Layer 9 of a small transformer language model trained on English Wikipedia (15 layers, counted from 0, width 128).
A neuron's activation on a vector x is SiLU(weights . x), where the dot is the dot product.

Input weights of the MLP neurons that the questions are about. A number n stands for n times 0.002.
n11: -251 -233 -20 110 51 -37 -78 -54 -75 61 56 100 -28 -4 64 32 8 148 -19 -130 69 139 29 187 -57 -145 -156 8 -160 155 -24 230 -91 0 -27 61 -153 55 33 156 109 -123 -20 168 -312 -89 -24 -45 183 75 216 -211 124 -316 -153 144 -79 113 43 198 -31 -126 -40 -80 44 7 -238 48 -17 -174 -224 143 47 248 -49 -92 -74 -60 211 142 -160 -19 -250 -132 -25 113 -218 204 111 33 198 -114 244 262 157 65 138 -70 -190 145 122 -4 -13 143 75 -65 -86 29 73 -153 -66 188 -83 27 -67 -250 -101 16 -158 0 81 -66 62 86 -21 -107 -39 178
n40: 34 -67 63 -47 -70 48 64 36 -46 -54 118 24 53 71 -141 -137 -85 -90 6 -74 -167 0 -214 -100 -260 -244 116 137 -37 121 21 44 61 -86 -135 120 -66 -98 168 59 23 -181 148 104 6 -164 -131 -23 149 149 26 -48 54 39 19 6 28 -75 24 104 -33 32 16 136 47 -41 -103 134 -91 -204 -84 -9 137 92 149 -48 -82 -156 219 16 -113 -47 25 -23 -38 -71 -51 -52 102 57 47 112 -76 44 -138 -119 105 -66 84 41 76 57 0 233 117 57 -55 191 95 10 -111 -124 -15 -65 14 102 67 -74 -51 132 -30 -63 -26 75 -97 106 99 177
n130: 45 -100 140 143 36 272 -94 -22 65 50 24 -19 -76 51 195 -33 308 119 9 -123 -13 80 -27 83 -218 -28 -100 -111 -109 6 -92 251 175 -44 -120 169 66 39 -46 151 165 118 120 -174 -14 -83 -86 -47 41 -7 132 -76 -72 -94 -275 115 0 60 48 -50 -69 -187 26 -144 -56 23 -14 115 -31 12 43 6 238 42 -27 -32 -83 59 -69 -13 -46 -106 -182 196 44 -118 -61 78 43 -144 23 188 -42 -50 87 -19 -72 -142 75 66 114 10 -139 -170 -93 71 37 126 97 -41 17 175 -84 9 17 128 -150 -3 -77 126 13 -95 84 76 102 -118 -98 -40
n162: 101 67 101 -47 54 3 196 61 -145 184 34 172 110 40 94 -90 -132 65 -105 -120 -107 -134 -215 -24 -35 -33 86 233 63 -65 3 -171 -25 22 -15 166 205 -200 46 87 -60 -3 108 101 -100 79 -41 9 -18 -133 -52 -3 -80 230 38 81 12 -19 199 -125 102 -44 95 104 -72 -22 302 -19 52 50 -172 -20 15 -49 -73 -39 -88 100 24 213 44 45 -32 20 26 -127 -58 114 3 -68 13 10 -99 98 -67 18 152 -86 13 63 -127 -195 158 118 -137 38 -22 -57 -146 -87 19 -80 68 -3 105 -42 -40 206 48 -212 -3 -3 -26 -123 55 -69 -42 41
n189: 236 149 113 78 -132 -165 -17 -13 -3 179 -11 88 201 151 -14 -41 113 135 -35 -137 -207 -104 78 -18 17 6 10 -87 20 177 145 38 -13 31 -36 -20 58 7 0 85 31 -130 31 -53 24 92 -54 74 -61 -56 155 -39 34 -48 -277 197 -113 -92 -53 223 32 -48 20 122 -213 -27 52 64 14 -48 -58 -118 80 20 -161 29 -72 224 0 14 -82 -171 -75 -18 10 67 0 -90 -125 -46 110 -10 -46 270 -70 -97 23 -22 21 243 69 -149 57 -125 4 -94 43 105 -110 -217 88 -52 80 87 137 122 -69 -45 113 404 7 -121 87 -45 -56 -143 -92 66
n197: 78 57 -3 -35 -63 -7 48 3 -82 -27 -104 128 90 73 -70 106 13 -12 111 98 76 37 -85 36 -176 -57 66 75 -90 76 54 141 196 -109 3 54 237 -52 -37 -83 30 34 165 -111 34 16 -60 87 -108 200 -211 -137 149 -98 37 3 -23 -64 163 -86 210 -13 -194 -20 -93 -209 3 3 0 -239 166 -40 130 -108 -111 -102 119 73 -13 -64 -100 -19 225 166 -143 72 109 -59 3 148 50 -163 -122 -104 7 111 -148 -155 14 131 30 -14 -49 -56 -100 -210 103 158 142 -154 3 -95 -266 123 -23 -34 49 192 -114 -138 90 -19 -73 3 -89 40 61 -126
n198: -35 143 -64 123 103 75 83 -3 -122 -92 42 9 -39 -44 -51 -336 -70 -14 39 -68 20 89 -61 -16 -6 195 94 -138 12 3 69 119 -92 43 -104 -72 -15 -77 -61 24 -38 -23 -161 29 -62 -26 96 -144 -75 128 90 -55 160 -29 -51 205 62 -73 -77 83 29 -85 -142 -74 -120 -27 111 114 56 151 54 22 -135 -118 30 98 84 39 -29 -171 33 -60 152 -61 188 54 -96 -56 -75 16 106 114 32 -54 32 186 74 33 -149 30 -248 52 -3 87 110 138 84 -113 95 34 -31 -83 -48 -63 69 -28 -64 -25 -113 27 20 6 -132 62 184 -265 0 -22
n200: 120 126 15 -127 91 -13 -25 -127 45 -15 -38 -6 -92 50 12 -49 -80 -108 -113 105 -26 -149 145 168 -50 -58 -32 -190 -107 -107 -122 -242 -93 -41 -32 -10 0 -6 116 -58 47 60 -136 45 28 -83 -34 14 90 -152 -60 32 -81 151 -123 -59 39 43 60 61 79 90 -231 27 -79 41 -160 95 -95 20 34 -59 -131 -105 40 -29 74 223 12 127 -24 -26 -123 182 31 -98 -122 -138 -15 81 188 6 -13 -29 -308 -55 3 90 -72 15 56 28 0 246 -80 115 -24 106 0 88 5 -97 9 81 70 -31 -62 135 142 222 -12 180 14 46 35 -8 150 -25
n202: 33 -75 135 72 -81 22 64 -53 -41 98 -63 -68 -69 117 -145 55 -37 36 110 72 93 53 41 -106 -32 -18 55 -115 -53 -30 -22 17 150 86 -136 34 150 21 -32 -68 117 4 -8 -90 -49 5 -118 37 15 -14 32 -65 7 117 26 198 -75 -63 118 138 151 11 -34 -119 -8 46 -13 -126 -123 -156 94 34 26 -23 5 -10 -38 84 78 11 -100 -10 -90 -159 -62 -55 -97 39 3 -62 11 5 -3 42 -8 85 99 -123 -135 74 16 -172 -19 -91 109 59 33 -144 115 -43 -75 43 62 154 157 -81 -23 -51 72 -42 92 0 -26 14 -277 43 104 122
n203: -105 -135 132 72 -92 -180 -246 70 6 -35 -48 -84 -157 69 -41 -101 -6 34 -84 46 -124 -92 0 44 -41 0 207 36 78 -102 -116 71 -14 -56 97 -129 -253 -83 140 257 -79 -104 -44 -153 -80 14 -90 -104 -33 30 32 61 29 -17 -3 -112 -20 35 -153 11 -42 112 -70 -91 136 -8 152 -17 9 126 -122 -43 -59 26 56 70 -50 -35 28 -65 -32 -11 61 -28 -65 74 -33 -97 55 -119 88 -121 0 138 -23 88 -57 45 42 176 50 0 220 12 66 0 -25 125 -121 -9 83 -53 -43 -94 56 137 -138 33 -114 161 39 84 -19 158 63 -115 92 -8
n206: 33 -119 106 -11 83 45 151 -15 91 -9 0 -21 -164 -14 -68 -83 -149 -125 120 76 -91 -200 -70 -45 38 -47 -132 163 -9 -23 -92 6 167 3 -9 -102 93 -100 6 -83 53 58 84 -72 57 63 -77 16 38 -51 -49 3 -20 44 -40 40 -3 74 -27 135 -35 109 -130 199 -31 65 -32 -145 -64 -102 98 -150 48 54 131 219 188 -71 -151 200 -3 61 -43 20 0 -61 221 109 43 -76 158 -135 -146 9 232 -102 -52 -223 -101 -9 -28 9 97 -269 -115 -47 22 -28 -38 -156 -3 -94 24 -67 119 -91 -84 -44 56 112 188 -95 56 173 0 31 101 51
n218: 77 65 12 21 -146 27 198 168 91 -62 -14 131 -84 -161 -119 -118 137 102 35 -202 -14 21 -50 86 -174 22 -190 -215 -26 -5 -5 -90 97 -95 -61 81 -15 156 -59 52 13 -67 -105 45 42 3 55 -30 99 3 -51 -42 -82 -50 32 -13 -31 154 31 -146 -33 -6 -6 43 46 -97 65 127 111 131 32 -114 93 54 117 -3 182 81 -139 88 -26 -8 -131 74 -136 60 -53 31 -12 -58 -64 59 46 63 -91 105 77 -159 -116 -58 194 -260 152 -17 45 -103 104 77 18 51 -133 -74 46 36 46 -190 -53 -36 -26 -3 109 17 53 39 -72 50 120 59
n240: -118 -102 53 90 -36 -134 -73 21 125 172 -58 0 50 87 -56 -169 19 36 -112 0 -47 -122 181 24 103 147 -38 -25 25 -149 -45 -17 -134 107 71 95 65 200 -97 25 -84 76 16 -66 -174 -153 -3 88 -144 42 -52 15 84 -35 47 -54 -55 -115 -27 65 0 69 195 -48 68 134 57 -89 -87 -128 -40 -176 33 145 -44 95 -203 62 27 -75 96 -29 165 -108 104 -93 -44 -33 -98 -42 -31 -154 -94 -105 124 196 18 23 54 -53 47 19 -101 -70 103 -85 98 163 56 130 -112 -63 -179 -108 -43 -174 3 -95 125 112 105 45 -79 -14 -128 -57 268 -134
n316: -93 -170 -221 -117 59 -51 -324 20 -49 88 -24 16 314 -30 -99 33 108 -275 8 206 -67 21 0 116 -75 -43 -176 92 144 82 77 43 -36 59 28 18 62 77 -145 -16 131 -299 79 -105 -110 -172 95 -114 137 184 134 -118 -8 24 -149 87 -24 124 16 35 -4 279 -120 61 -78 -58 -84 53 -180 70 -119 42 0 -109 183 158 103 119 122 184 8 -230 -29 -245 97 377 -114 198 180 -86 154 84 48 0 193 8 102 -155 93 -54 -155 25 -260 131 -77 -256 10 30 -142 -89 -228 4 -219 261 -137 -8 72 -4 91 120 171 -56 237 37 -26 -140 56 0
n335: -19 62 -365 -17 -93 86 213 -65 27 -76 39 -67 87 20 -31 -91 42 -45 13 -68 93 76 31 40 76 151 -82 -145 -36 -61 -47 13 -129 17 98 -24 -73 142 -72 72 13 -5 -53 -3 40 -105 11 -54 -32 118 153 -5 96 0 -50 -133 -3 -17 -27 -90 -173 -42 115 0 -66 15 -157 -44 -121 -173 67 97 -24 -76 -149 48 -43 -14 131 -17 -28 34 -31 162 88 -5 -88 35 69 40 -70 34 73 87 -103 -40 74 38 89 151 -136 11 -38 22 -98 45 -18 91 178 14 -58 -128 60 121 54 26 59 220 -93 45 -3 196 -79 -176 -40 128 -40 13
n366: -11 -176 -122 137 -99 -86 -31 -222 -7 363 -68 -4 -129 -21 -4 26 -8 -51 -74 -241 -11 -272 3 135 -38 -65 -68 -27 -94 64 -276 32 -22 73 -25 58 -136 133 129 120 -17 58 23 7 -27 22 128 14 -90 23 256 -29 165 -25 -474 -14 -30 -87 118 201 22 88 27 -112 26 60 43 117 31 -68 86 66 136 26 160 51 -230 162 257 -237 -102 268 -103 72 31 11 -116 81 101 -82 -46 62 218 -25 -107 100 15 -52 27 15 -123 100 -36 -41 114 -77 15 31 -84 -51 16 -77 108 11 156 -135 -128 62 69 -15 -55 -22 34 275 253 173 47 45
n372: 117 9 168 235 -33 -43 -16 -45 410 95 21 -85 -68 -132 88 -114 31 0 366 51 -79 222 5 -91 253 282 -172 -265 145 49 75 127 383 96 224 111 -307 -178 -414 -217 180 18 -79 -101 -117 -81 202 183 148 108 -14 144 95 5 -245 19 -46 89 -51 -30 243 -179 -256 -308 -119 -211 -362 88 -227 98 -36 162 334 -107 -37 369 -256 -135 144 0 135 -64 -47 83 42 191 -21 -183 -237 -255 -63 -69 142 -30 -107 -99 51 29 187 -21 158 133 -323 15 -178 -286 95 43 -195 32 -104 -42 102 -25 -87 43 -61 48 0 204 -272 -340 176 190 -161 152 80 34
n416: 164 -41 -320 -74 19 50 14 -24 -41 -261 -34 101 -140 257 -122 42 18 -22 23 34 -70 -124 207 -98 -35 -66 76 305 -52 -20 68 108 130 -11 -13 -33 -38 287 300 76 -149 21 -84 48 -71 -61 49 18 -43 -69 159 -100 73 7 -105 -83 -48 -126 -10 162 93 -282 -21 -39 -28 6 -4 170 -22 -13 104 -74 109 -62 -49 17 -34 160 140 92 143 -148 -60 -4 -142 46 -54 58 86 -57 84 163 113 -79 -92 13 -110 -80 -18 63 117 -25 0 35 -170 7 0 -121 -166 -4 154 -28 -261 175 -73 7 71 201 -137 46 3 -134 6 220 -4 -45 114 81
n454: -37 110 86 -176 46 -49 6 52 209 160 -8 -27 13 -23 48 -31 -210 -197 -32 87 -150 29 12 -58 -71 90 -54 -61 -32 -78 -62 -69 -59 -145 -148 38 -57 118 50 44 26 -138 -128 154 -126 80 6 26 -45 -164 -121 -3 0 -12 22 -119 -47 -35 -179 48 66 -285 114 185 116 33 3 9 85 -179 47 64 -28 74 125 112 -168 -133 -67 -58 -79 93 -16 -144 -107 18 45 31 -3 46 -150 -61 -53 69 9 48 -3 96 -29 -322 109 168 -23 257 210 -116 15 -43 99 150 -19 68 -3 -18 3 100 -31 88 185 48 -92 125 23 93 222 -6 -46 -9
n466: -59 48 27 -80 -139 -7 -178 -90 89 47 77 42 -3 110 -124 -3 81 -130 3 -36 -118 -163 -76 -5 -61 76 175 -34 94 130 151 22 -82 24 45 143 178 -161 28 -30 155 -83 -216 -91 154 -227 -140 -63 45 -128 56 10 211 -76 -131 18 -167 -24 134 -25 105 -30 161 -15 113 -115 55 -144 -35 13 123 -37 85 69 24 199 23 -53 -109 34 -50 -13 -34 -114 24 -32 -175 69 40 -46 51 369 21 -29 -36 -32 -102 -138 -31 175 122 -82 -183 10 84 -48 -43 137 153 -114 -191 38 -69 51 -3 10 71 96 -125 -13 214 39 -76 241 138 -178 -42 43
n492: -149 229 -104 16 13 -22 -43 -14 -112 251 140 48 -85 71 -75 -71 164 -48 -168 -42 0 -72 13 -35 54 -54 195 134 159 -23 -127 180 98 -4 -51 -103 4 69 -7 11 19 57 39 -73 153 -48 -42 130 74 -22 -125 -116 -10 -64 -289 -176 -101 -46 -80 -267 20 57 -153 -114 -46 -106 4 -21 -26 -144 88 -189 -10 -150 111 51 58 -117 82 -11 153 -104 203 -56 -40 3 62 216 63 -113 18 188 153 -40 -97 -128 74 -19 18 154 259 -148 63 11 33 -98 37 301 162 227 -95 -134 -70 -40 72 112 -155 98 100 -186 158 -191 -123 -9 -70 39 20 0
n497: -53 -54 -49 -259 73 -156 -166 84 36 137 186 15 -163 134 3 249 70 -87 0 -53 69 77 -6 -48 80 -55 -49 9 36 -14 -51 -9 71 68 115 -131 -21 -124 123 -204 52 90 18 68 43 0 15 45 164 -153 157 116 85 -54 -36 -11 -148 -12 -74 32 -37 -27 155 -121 -54 -162 -74 63 -66 3 -27 -108 -47 44 -12 -116 35 93 -107 -21 154 40 -115 6 28 148 -25 -47 -24 49 12 -154 -28 -9 44 117 122 -22 152 94 -70 105 48 -54 -53 101 -34 -126 -67 -221 -68 -148 18 71 45 -142 155 124 137 6 -70 108 -14 40 16 -188 -110 -106

Each question shows a token from some text and the vector x that enters the MLP there. A number n stands for n times 0.011.

"201": 77 70 -55 31 153 66 -55 91 18 -67 -250 -59 90 -100 -51 29 64 36 49 -58 192 -55 -123 -14 -21 26 25 53 -103 140 78 -66 79 64 -9 -13 -60 56 155 96 -99 84 12 -112 -25 -28 82 -93 -194 23 -39 85 0 58 -33 -122 -36 76 -51 -23 39 -17 44 148 50 80 -76 -13 26 1 -98 -56 -98 61 87 25 50 58 -36 -86 128 -44 84 -52 11 -327 17 -62 13 63 53 -6 -67 -88 16 168 -102 84 15 19 -18 123 -90 31 122 -110 -124 -92 -71 -1 173 -30 21 -113 2 -1 -11 42 18 -12 -91 -79 18 -27 -113 -1 69 -7
The neuron with the highest activation: n240

"Pol": 78 85 36 -145 97 28 66 65 -25 7 -50 -32 45 -137 1 94 17 -26 209 -145 71 -9 -22 -149 11 -91 34 48 33 227 77 -55 -60 -8 -97 -23 24 -11 187 -7 -129 -14 -10 -93 125 -187 14 -152 -70 -80 -43 113 -39 -98 -31 -154 -33 57 -38 -60 54 -37 58 88 -18 86 -49 -70 82 95 -65 135 -88 111 152 -163 9 41 34 -32 3 39 25 -87 70 -205 -37 -31 -18 70 113 2 -38 -49 150 129 -52 -29 -25 76 48 38 -20 57 27 -64 -196 -86 31 44 20 44 -23 -123 11 -74 56 -83 8 -5 25 -77 102 -69 -42 169 -15 -57
The neuron with the highest activation: n40

"om": 102 104 12 -126 69 -17 50 80 -2 28 -201 32 -49 -93 49 4 30 -47 193 -78 73 -83 -50 -220 24 -64 58 -23 84 158 49 -112 74 -63 -143 -27 16 45 88 -89 -106 72 13 -127 187 -200 35 -50 -31 41 52 -16 -74 -17 13 -79 -7 126 -55 -22 119 -84 -72 146 70 76 -41 9 -29 97 24 96 -117 78 61 -162 57 -57 20 -10 -13 47 60 -48 -60 -211 18 14 -11 18 -17 -48 -15 54 160 54 99 44 -20 47 56 57 -45 -19 22 7 -206 -153 -51 -20 187 57 -38 -116 55 -81 18 -47 -22 70 19 -46 42 -53 -195 -5 106 -4
Which neuron fires most, and how strongly? n206, at about 2.5

"mond": 21 32 -100 -170 47 -6 50 61 21 -34 -210 -4 121 -71 -20 95 100 52 84 -82 124 -33 -125 -161 12 -107 75 73 -74 124 109 -36 61 25 -211 -88 -49 128 141 -120 -171 147 135 43 103 -143 111 1 -137 16 -92 -9 -18 -65 -23 -102 -13 78 -48 -118 71 11 -28 124 -25 31 19 19 -52 -10 -38 184 4 62 43 -156 47 82 16 9 120 8 -2 -29 17 -165 37 -149 -13 -98 56 -42 79 -50 65 36 22 63 -36 -98 7 15 -10 -80 -5 32 -248 -102 -108 46 183 36 63 -139 117 32 -68 -60 45 -2 43 -67 99 -18 -21 87 16 -18
Which neuron fires most, and how strongly? n416, at about 2.3

"usually ": 157 -41 -26 -126 54 -67 -24 55 -11 34 -53 -15 -10 -82 22 59 72 84 63 -36 54 -15 -74 -203 23 -67 52 25 85 359 110 -124 34 -2 -116 -20 38 59 -55 10 -20 69 -65 -19 -7 -114 -28 -101 -129 13 -18 49 -33 -12 -83 -31 4 46 -12 -151 95 -112 112 87 12 100 -29 -9 -11 87 -12 -74 21 94 101 11 38 16 50 -59 76 -146 -6 -50 23 -217 -61 -30 -15 15 22 -20 -13 2 168 69 -150 66 18 22 40 -19 21 -10 64 28 -176 -159 102 -51 43 89 84 -13 139 -39 31 44 -118 -56 -99 16 49 -123 -31 2 19 -24
The neuron with the highest activation: n466

"Hammond ": 3 103 -10 -66 107 -19 44 73 28 51 -351 10 123 -195 -59 7 74 122 124 -72 122 4 -83 -206 30 -115 3 86 -78 230 154 13 143 -6 -137 -51 -18 -106 68 -53 -122 54 0 -50 -8 -62 8 -134 -194 20 -78 26 -170 -6 -9 -139 18 76 -84 -72 135 -81 -6 56 96 10 0 11 28 2 -40 130 -51 86 100 -31 35 16 93 -39 94 61 -94 29 17 -249 23 -30 6 9 96 84 67 17 79 125 -47 53 -63 -1 -62 -79 8 -6 -8 38 -310 -25 -31 33 -12 -15 33 -21 64 44 23 10 26 0 24 -22 108 -46 -39 -59 19 -126
The neuron with the highest activation: n162

"He ": 67 7 -64 -158 27 11 -13 83 9 -7 -182 21 97 -20 -54 72 35 74 51 -2 92 -11 -50 -203 139 -42 -52 30 -10 290 56 -56 135 5 -98 -84 -9 -30 4 69 -111 160 10 -13 -2 -108 25 -119 -165 -66 24 81 -70 38 -97 -159 -19 16 -6 -58 187 -38 -22 100 29 -3 -59 -7 86 37 -148 79 -19 16 87 -112 103 -116 89 -44 44 45 -22 86 66 -241 -34 40 38 -3 9 -96 8 49 124 146 -88 104 -35 -8 -18 -102 -29 58 62 73 -80 -106 15 -2 31 60 -48 -47 80 -14 6 10 -73 -37 -28 -85 49 44 -117 16 73 -67
The neuron with the highest activation: n416

"as": 37 17 -9 -198 74 -17 -7 77 -104 -42 -92 23 -23 -97 80 46 86 119 128 -32 71 -88 -37 -108 -9 -103 88 -34 132 255 -57 -89 -70 -65 -145 45 -72 143 -9 -38 -98 32 67 14 170 -65 -70 -112 -35 -9 -5 88 -95 -65 11 -34 30 60 -9 20 94 -33 -116 192 -111 72 -87 -69 2 193 66 97 -60 62 -34 -78 62 -21 17 -30 -48 75 -28 -13 37 -161 -4 -45 86 138 -75 -30 -70 -142 38 67 15 104 -34 17 2 109 -53 99 59 -5 -144 -140 38 9 115 -48 44 -149 35 -12 84 -27 -11 78 17 -102 64 -25 -49 -79 56 -63
Which neuron fires most, and how strongly? n200, at about 1.3

"date ": 78 30 -149 -148 53 -8 12 80 -51 94 -119 -32 38 -72 -50 42 -21 177 41 -26 55 -83 -83 -109 21 -81 27 -80 26 347 -40 -73 -14 38 -89 10 -10 24 38 75 -15 64 -11 -57 4 -92 85 -223 -106 20 -56 136 -28 58 -19 -61 -62 86 -40 -45 81 36 70 84 -49 84 -6 -84 -62 57 -46 14 -11 151 104 -32 86 75 2 -35 26 45 -70 -24 2 -208 -3 -89 66 -11 -75 -121 0 -55 102 66 -91 53 -16 21 66 -81 128 -40 9 -7 -54 -147 -81 112 119 -4 21 -9 214 44 -39 3 5 -40 -10 -14 58 -181 11 54 -12 -54
The three highest activations, in order: n162, n218, n366

"For ": 100 5 -103 -158 87 27 51 31 47 65 -192 -2 5 -104 20 115 127 21 153 -19 137 -19 -70 -39 58 49 -49 24 14 291 123 -44 34 -49 -84 -29 46 101 29 41 124 77 -25 -188 -18 -101 26 -53 -141 -48 97 78 -18 -72 -142 -199 58 121 21 1 -62 -37 -17 -7 4 25 -75 -18 30 19 -85 -38 17 96 14 -54 74 -155 70 -49 -29 -23 10 -75 -14 -165 -2 -4 -36 17 36 -15 1 -71 109 115 -59 9 -11 85 82 -29 -51 48 51 94 -272 -62 72 12 75 29 -33 12 51 -35 -23 30 -24 20 17 -130 93 -153 -2 -40 -39 -101
Which neuron fires most, and how strongly? n130, at about 3.2

"is ": 138 50 -7 -189 17 -26 -44 55 -8 7 -179 -15 31 -67 44 80 96 121 76 -56 20 -20 -46 -56 100 -55 -47 47 -44 236 130 -113 127 -10 -76 -11 -38 -34 -53 74 -22 110 72 11 43 -170 19 -189 -210 8 -66 68 -127 49 -121 -93 -5 121 -110 -168 82 -72 58 113 61 11 12 1 38 3 15 -16 18 142 30 44 80 40 46 -2 63 -90 -65 -57 75 -224 31 8 -20 -7 36 -47 -41 8 142 76 -108 60 -12 -23 -44 -49 23 32 18 85 -214 -98 100 -17 92 84 -4 -1 81 -38 97 83 -46 -84 -47 -111 84 -66 -60 -94 12 -10
Which neuron fires most, and how strongly? n162, at about 2.1

"with ": 100 17 -63 -109 72 -54 37 57 15 33 -97 -34 46 -83 7 52 98 -4 78 -117 91 7 -108 -107 17 -25 -23 54 39 352 145 10 24 -79 12 -108 -44 -5 18 10 -20 165 -63 -55 41 -134 113 -98 -22 -58 128 94 -24 -85 -214 -115 -17 80 -47 -123 -83 -18 68 96 51 3 -35 -74 -12 89 -48 9 -73 77 98 -16 7 -47 35 -36 69 4 10 -67 92 -196 -84 -55 33 33 32 -45 -55 -5 110 67 -54 97 -41 35 113 2 -75 -38 34 55 -182 -106 132 -16 72 22 36 -42 63 -18 1 20 -45 -28 12 -66 34 5 9 -37 -10 -11
Which neuron fires most, and how strongly? n466, at about 2.6

"etes": 106 68 -100 -231 113 4 -11 147 -30 -22 -225 -84 63 -141 42 72 64 176 -50 -38 29 -80 0 -68 -33 -81 -11 45 -14 211 62 -17 53 -106 -118 -31 34 46 101 -83 -143 98 7 37 72 -140 59 -114 -9 -1 28 4 -37 -134 -9 -121 -89 38 -54 -48 129 -19 29 188 5 189 -67 -8 14 20 43 129 38 -8 39 -138 7 -9 -64 -22 85 -12 -21 -75 37 -213 25 -60 91 76 37 -56 17 -163 86 -46 77 145 -48 60 35 50 2 -11 20 1 -186 -32 -88 -4 191 66 9 -134 150 -37 -3 -60 -16 -8 101 -10 67 -74 -70 22 48 -85
The neuron with the highest activation: n416

"Wi": -28 135 50 -171 85 84 0 -11 -18 90 -169 15 84 -83 -55 45 68 2 82 -105 102 -13 -118 -168 6 2 36 47 -48 223 137 -86 81 -35 -82 30 18 -68 125 53 -190 215 -110 -64 174 -149 89 -120 -141 -59 -22 98 -86 -34 23 -165 43 107 -75 -49 51 66 8 81 -3 100 -50 52 40 56 4 127 -157 118 110 -102 -11 76 6 -22 40 -58 18 -61 2 -170 29 -9 -65 18 16 20 37 -4 86 3 19 -14 -75 -4 -47 38 2 -42 28 42 -237 -157 -31 -35 105 -13 30 -57 54 23 101 29 -94 -55 -19 -22 96 -109 -70 -20 24 -87
The two highest activations, in order: n162, n497

"ington ": 43 -3 -25 -61 190 -23 -14 48 -68 30 -276 34 85 15 -13 -32 82 84 165 29 104 -6 -172 -249 82 -64 122 112 -2 225 22 -38 96 42 -218 -92 -36 67 49 -101 -161 51 117 -74 0 -39 74 -129 -109 115 11 -6 -5 -8 -43 -115 58 69 -85 -41 89 -53 -28 85 57 59 -40 -20 -68 32 -64 114 -55 85 105 -7 21 83 -59 -23 51 108 19 18 88 -199 39 -61 23 -123 17 -95 30 -89 85 40 -1 76 -36 -85 -110 -111 72 -62 -60 -1 -184 -75 -56 -13 86 66 -5 -60 159 26 -28 -22 112 -26 10 -60 5 -28 -106 16 4 8
The neuron with the highest activation: n206

"iller ": 48 23 -38 -102 139 23 -16 0 51 33 -180 -4 21 -110 -10 -41 106 92 80 0 201 50 -146 -159 113 -62 96 57 -41 194 71 -8 168 -6 -136 -153 -13 -88 15 -114 -88 110 52 -62 26 -127 67 -171 -203 66 86 82 -113 -12 -31 -118 51 101 -108 -82 155 -76 -9 185 107 130 -51 -25 8 79 4 114 -66 79 41 -84 46 48 22 -35 39 114 35 76 35 -188 69 -66 -98 -23 34 -13 13 -12 44 29 33 61 -17 10 -88 -62 50 40 -40 65 -354 -155 -22 -1 46 -20 -51 17 71 -64 10 2 17 6 0 -25 6 -34 -74 -184 -21 -51
The three highest activations, in order: n198, n497, n162

", ": 85 56 -77 -115 17 6 -2 67 19 -45 -220 -59 26 -136 1 67 91 -13 67 39 64 -23 -4 -73 49 -94 -83 -15 44 340 94 -26 -18 16 -135 -23 -30 55 79 57 -1 35 -32 -87 -25 -57 2 -104 -31 40 14 76 11 -32 -263 -32 5 73 17 -76 18 20 86 110 68 75 -20 -24 -16 163 9 7 -61 109 120 -72 60 -26 37 -85 13 -63 -72 -55 22 -225 20 -43 34 -10 68 -38 18 -18 150 91 -63 21 -46 52 3 -35 -47 -11 26 22 -67 -101 62 44 86 76 -71 -49 0 -67 55 -4 -57 28 10 -41 93 -78 -119 -34 50 32
Which neuron fires most, and how strongly? n316, at about 2.1

"shooting ": -19 107 -121 -43 134 -3 -69 113 -110 23 -221 -23 59 -125 0 -4 -38 65 124 -66 96 -87 14 -81 95 -15 -65 -42 78 298 124 51 137 -8 -102 -177 -96 -37 51 15 20 77 -7 29 -26 -115 15 -228 -119 14 16 153 -79 -83 -67 -158 -31 106 15 -1 83 -26 22 86 13 154 -104 -94 37 -26 -22 -20 -83 62 78 -84 -70 37 -3 -15 35 28 -27 52 29 -256 -31 -154 50 16 2 -80 2 42 73 64 13 73 -27 35 -19 -1 42 -28 87 -67 -128 4 -85 98 128 -18 68 -32 148 76 62 40 -48 38 17 -40 82 -79 -46 -22 5 -20
Which neuron fires most, and how strongly? n189, at about 0.77

"contacted ": 25 -11 -85 -135 138 -13 -14 27 5 33 -116 -12 81 -140 10 76 16 -19 39 -23 177 -9 -46 -109 18 -132 18 -11 -14 379 99 -24 90 -87 -47 -62 -3 39 53 86 91 -16 2 -31 11 -117 7 -108 -144 46 -23 73 -56 -19 -161 -73 -30 49 45 -82 -4 53 -7 17 -12 56 -88 -36 29 68 -98 -76 -60 128 94 -31 27 13 -38 4 115 35 -41 -134 20 -213 50 -123 56 23 28 -30 56 42 108 105 -29 102 -23 33 18 -43 -16 -50 65 58 -134 -132 0 46 82 55 21 -68 58 29 -42 -59 81 -30 -10 -53 35 -17 -32 -31 24 -73
Which neuron fires most, and how strongly? n11, at about 0.64

"of ": 57 -86 -78 -72 83 8 -40 145 -1 1 -185 -47 91 -110 97 69 42 17 103 -38 61 -50 -60 45 91 -32 -104 -43 6 343 -4 -60 58 -74 -67 -64 -32 -18 4 10 68 81 76 12 13 -64 16 -165 -109 3 -36 95 -1 -41 -267 -65 -23 58 3 -43 -72 42 -3 103 -35 86 -79 -78 -28 40 6 69 -55 168 80 18 50 13 68 65 88 -115 -27 -18 71 -175 12 -156 44 -84 3 -62 15 -15 -3 52 51 63 28 -9 1 -52 -51 -5 -7 -37 -40 -64 -41 74 129 40 -26 -89 72 29 13 60 -4 14 -17 -90 81 2 -55 26 16 44
The neuron with the highest activation: n372

"weeks ": 71 10 -108 -43 64 70 79 37 8 76 -149 -8 95 -172 10 48 18 69 46 -70 146 -75 -40 -141 6 -17 19 36 -119 297 51 -54 24 7 -49 -74 -60 60 -10 83 -23 102 81 -13 -89 -140 -7 -158 -154 18 21 98 -64 17 -64 -127 33 84 -13 -109 111 1 103 96 -18 24 -33 -79 -98 -19 -82 -27 -11 23 159 -38 7 7 -10 19 15 37 54 -68 57 -257 -40 -67 47 114 -34 -3 -5 -34 96 39 -90 95 73 51 -31 39 42 -64 64 -19 -111 -119 -49 21 -59 7 113 -37 168 175 8 -5 -26 25 -43 -40 51 -195 -120 91 -19 -53
The three highest activations, in order: n335, n162, n40

"ted": 51 15 -115 -129 92 87 -11 75 34 -31 -246 -38 11 -125 -67 116 72 67 -16 -28 133 -61 -106 -194 0 -84 78 -42 82 220 8 5 8 -37 -175 -22 42 53 106 -32 -121 48 91 -81 13 -78 38 -32 -96 27 -21 6 -70 0 -66 19 -68 47 35 -110 55 -15 97 48 -49 165 -48 -58 -28 72 -138 52 26 78 92 -70 22 -38 -46 -58 103 -49 -62 -163 -20 -136 73 -45 107 12 -22 -25 110 -42 116 120 -76 109 -78 3 -9 58 21 -7 126 25 -184 -123 -75 94 -1 47 10 -135 161 -20 6 -55 -8 -54 56 -5 176 -128 32 74 60 -42
The neuron with the highest activation: n202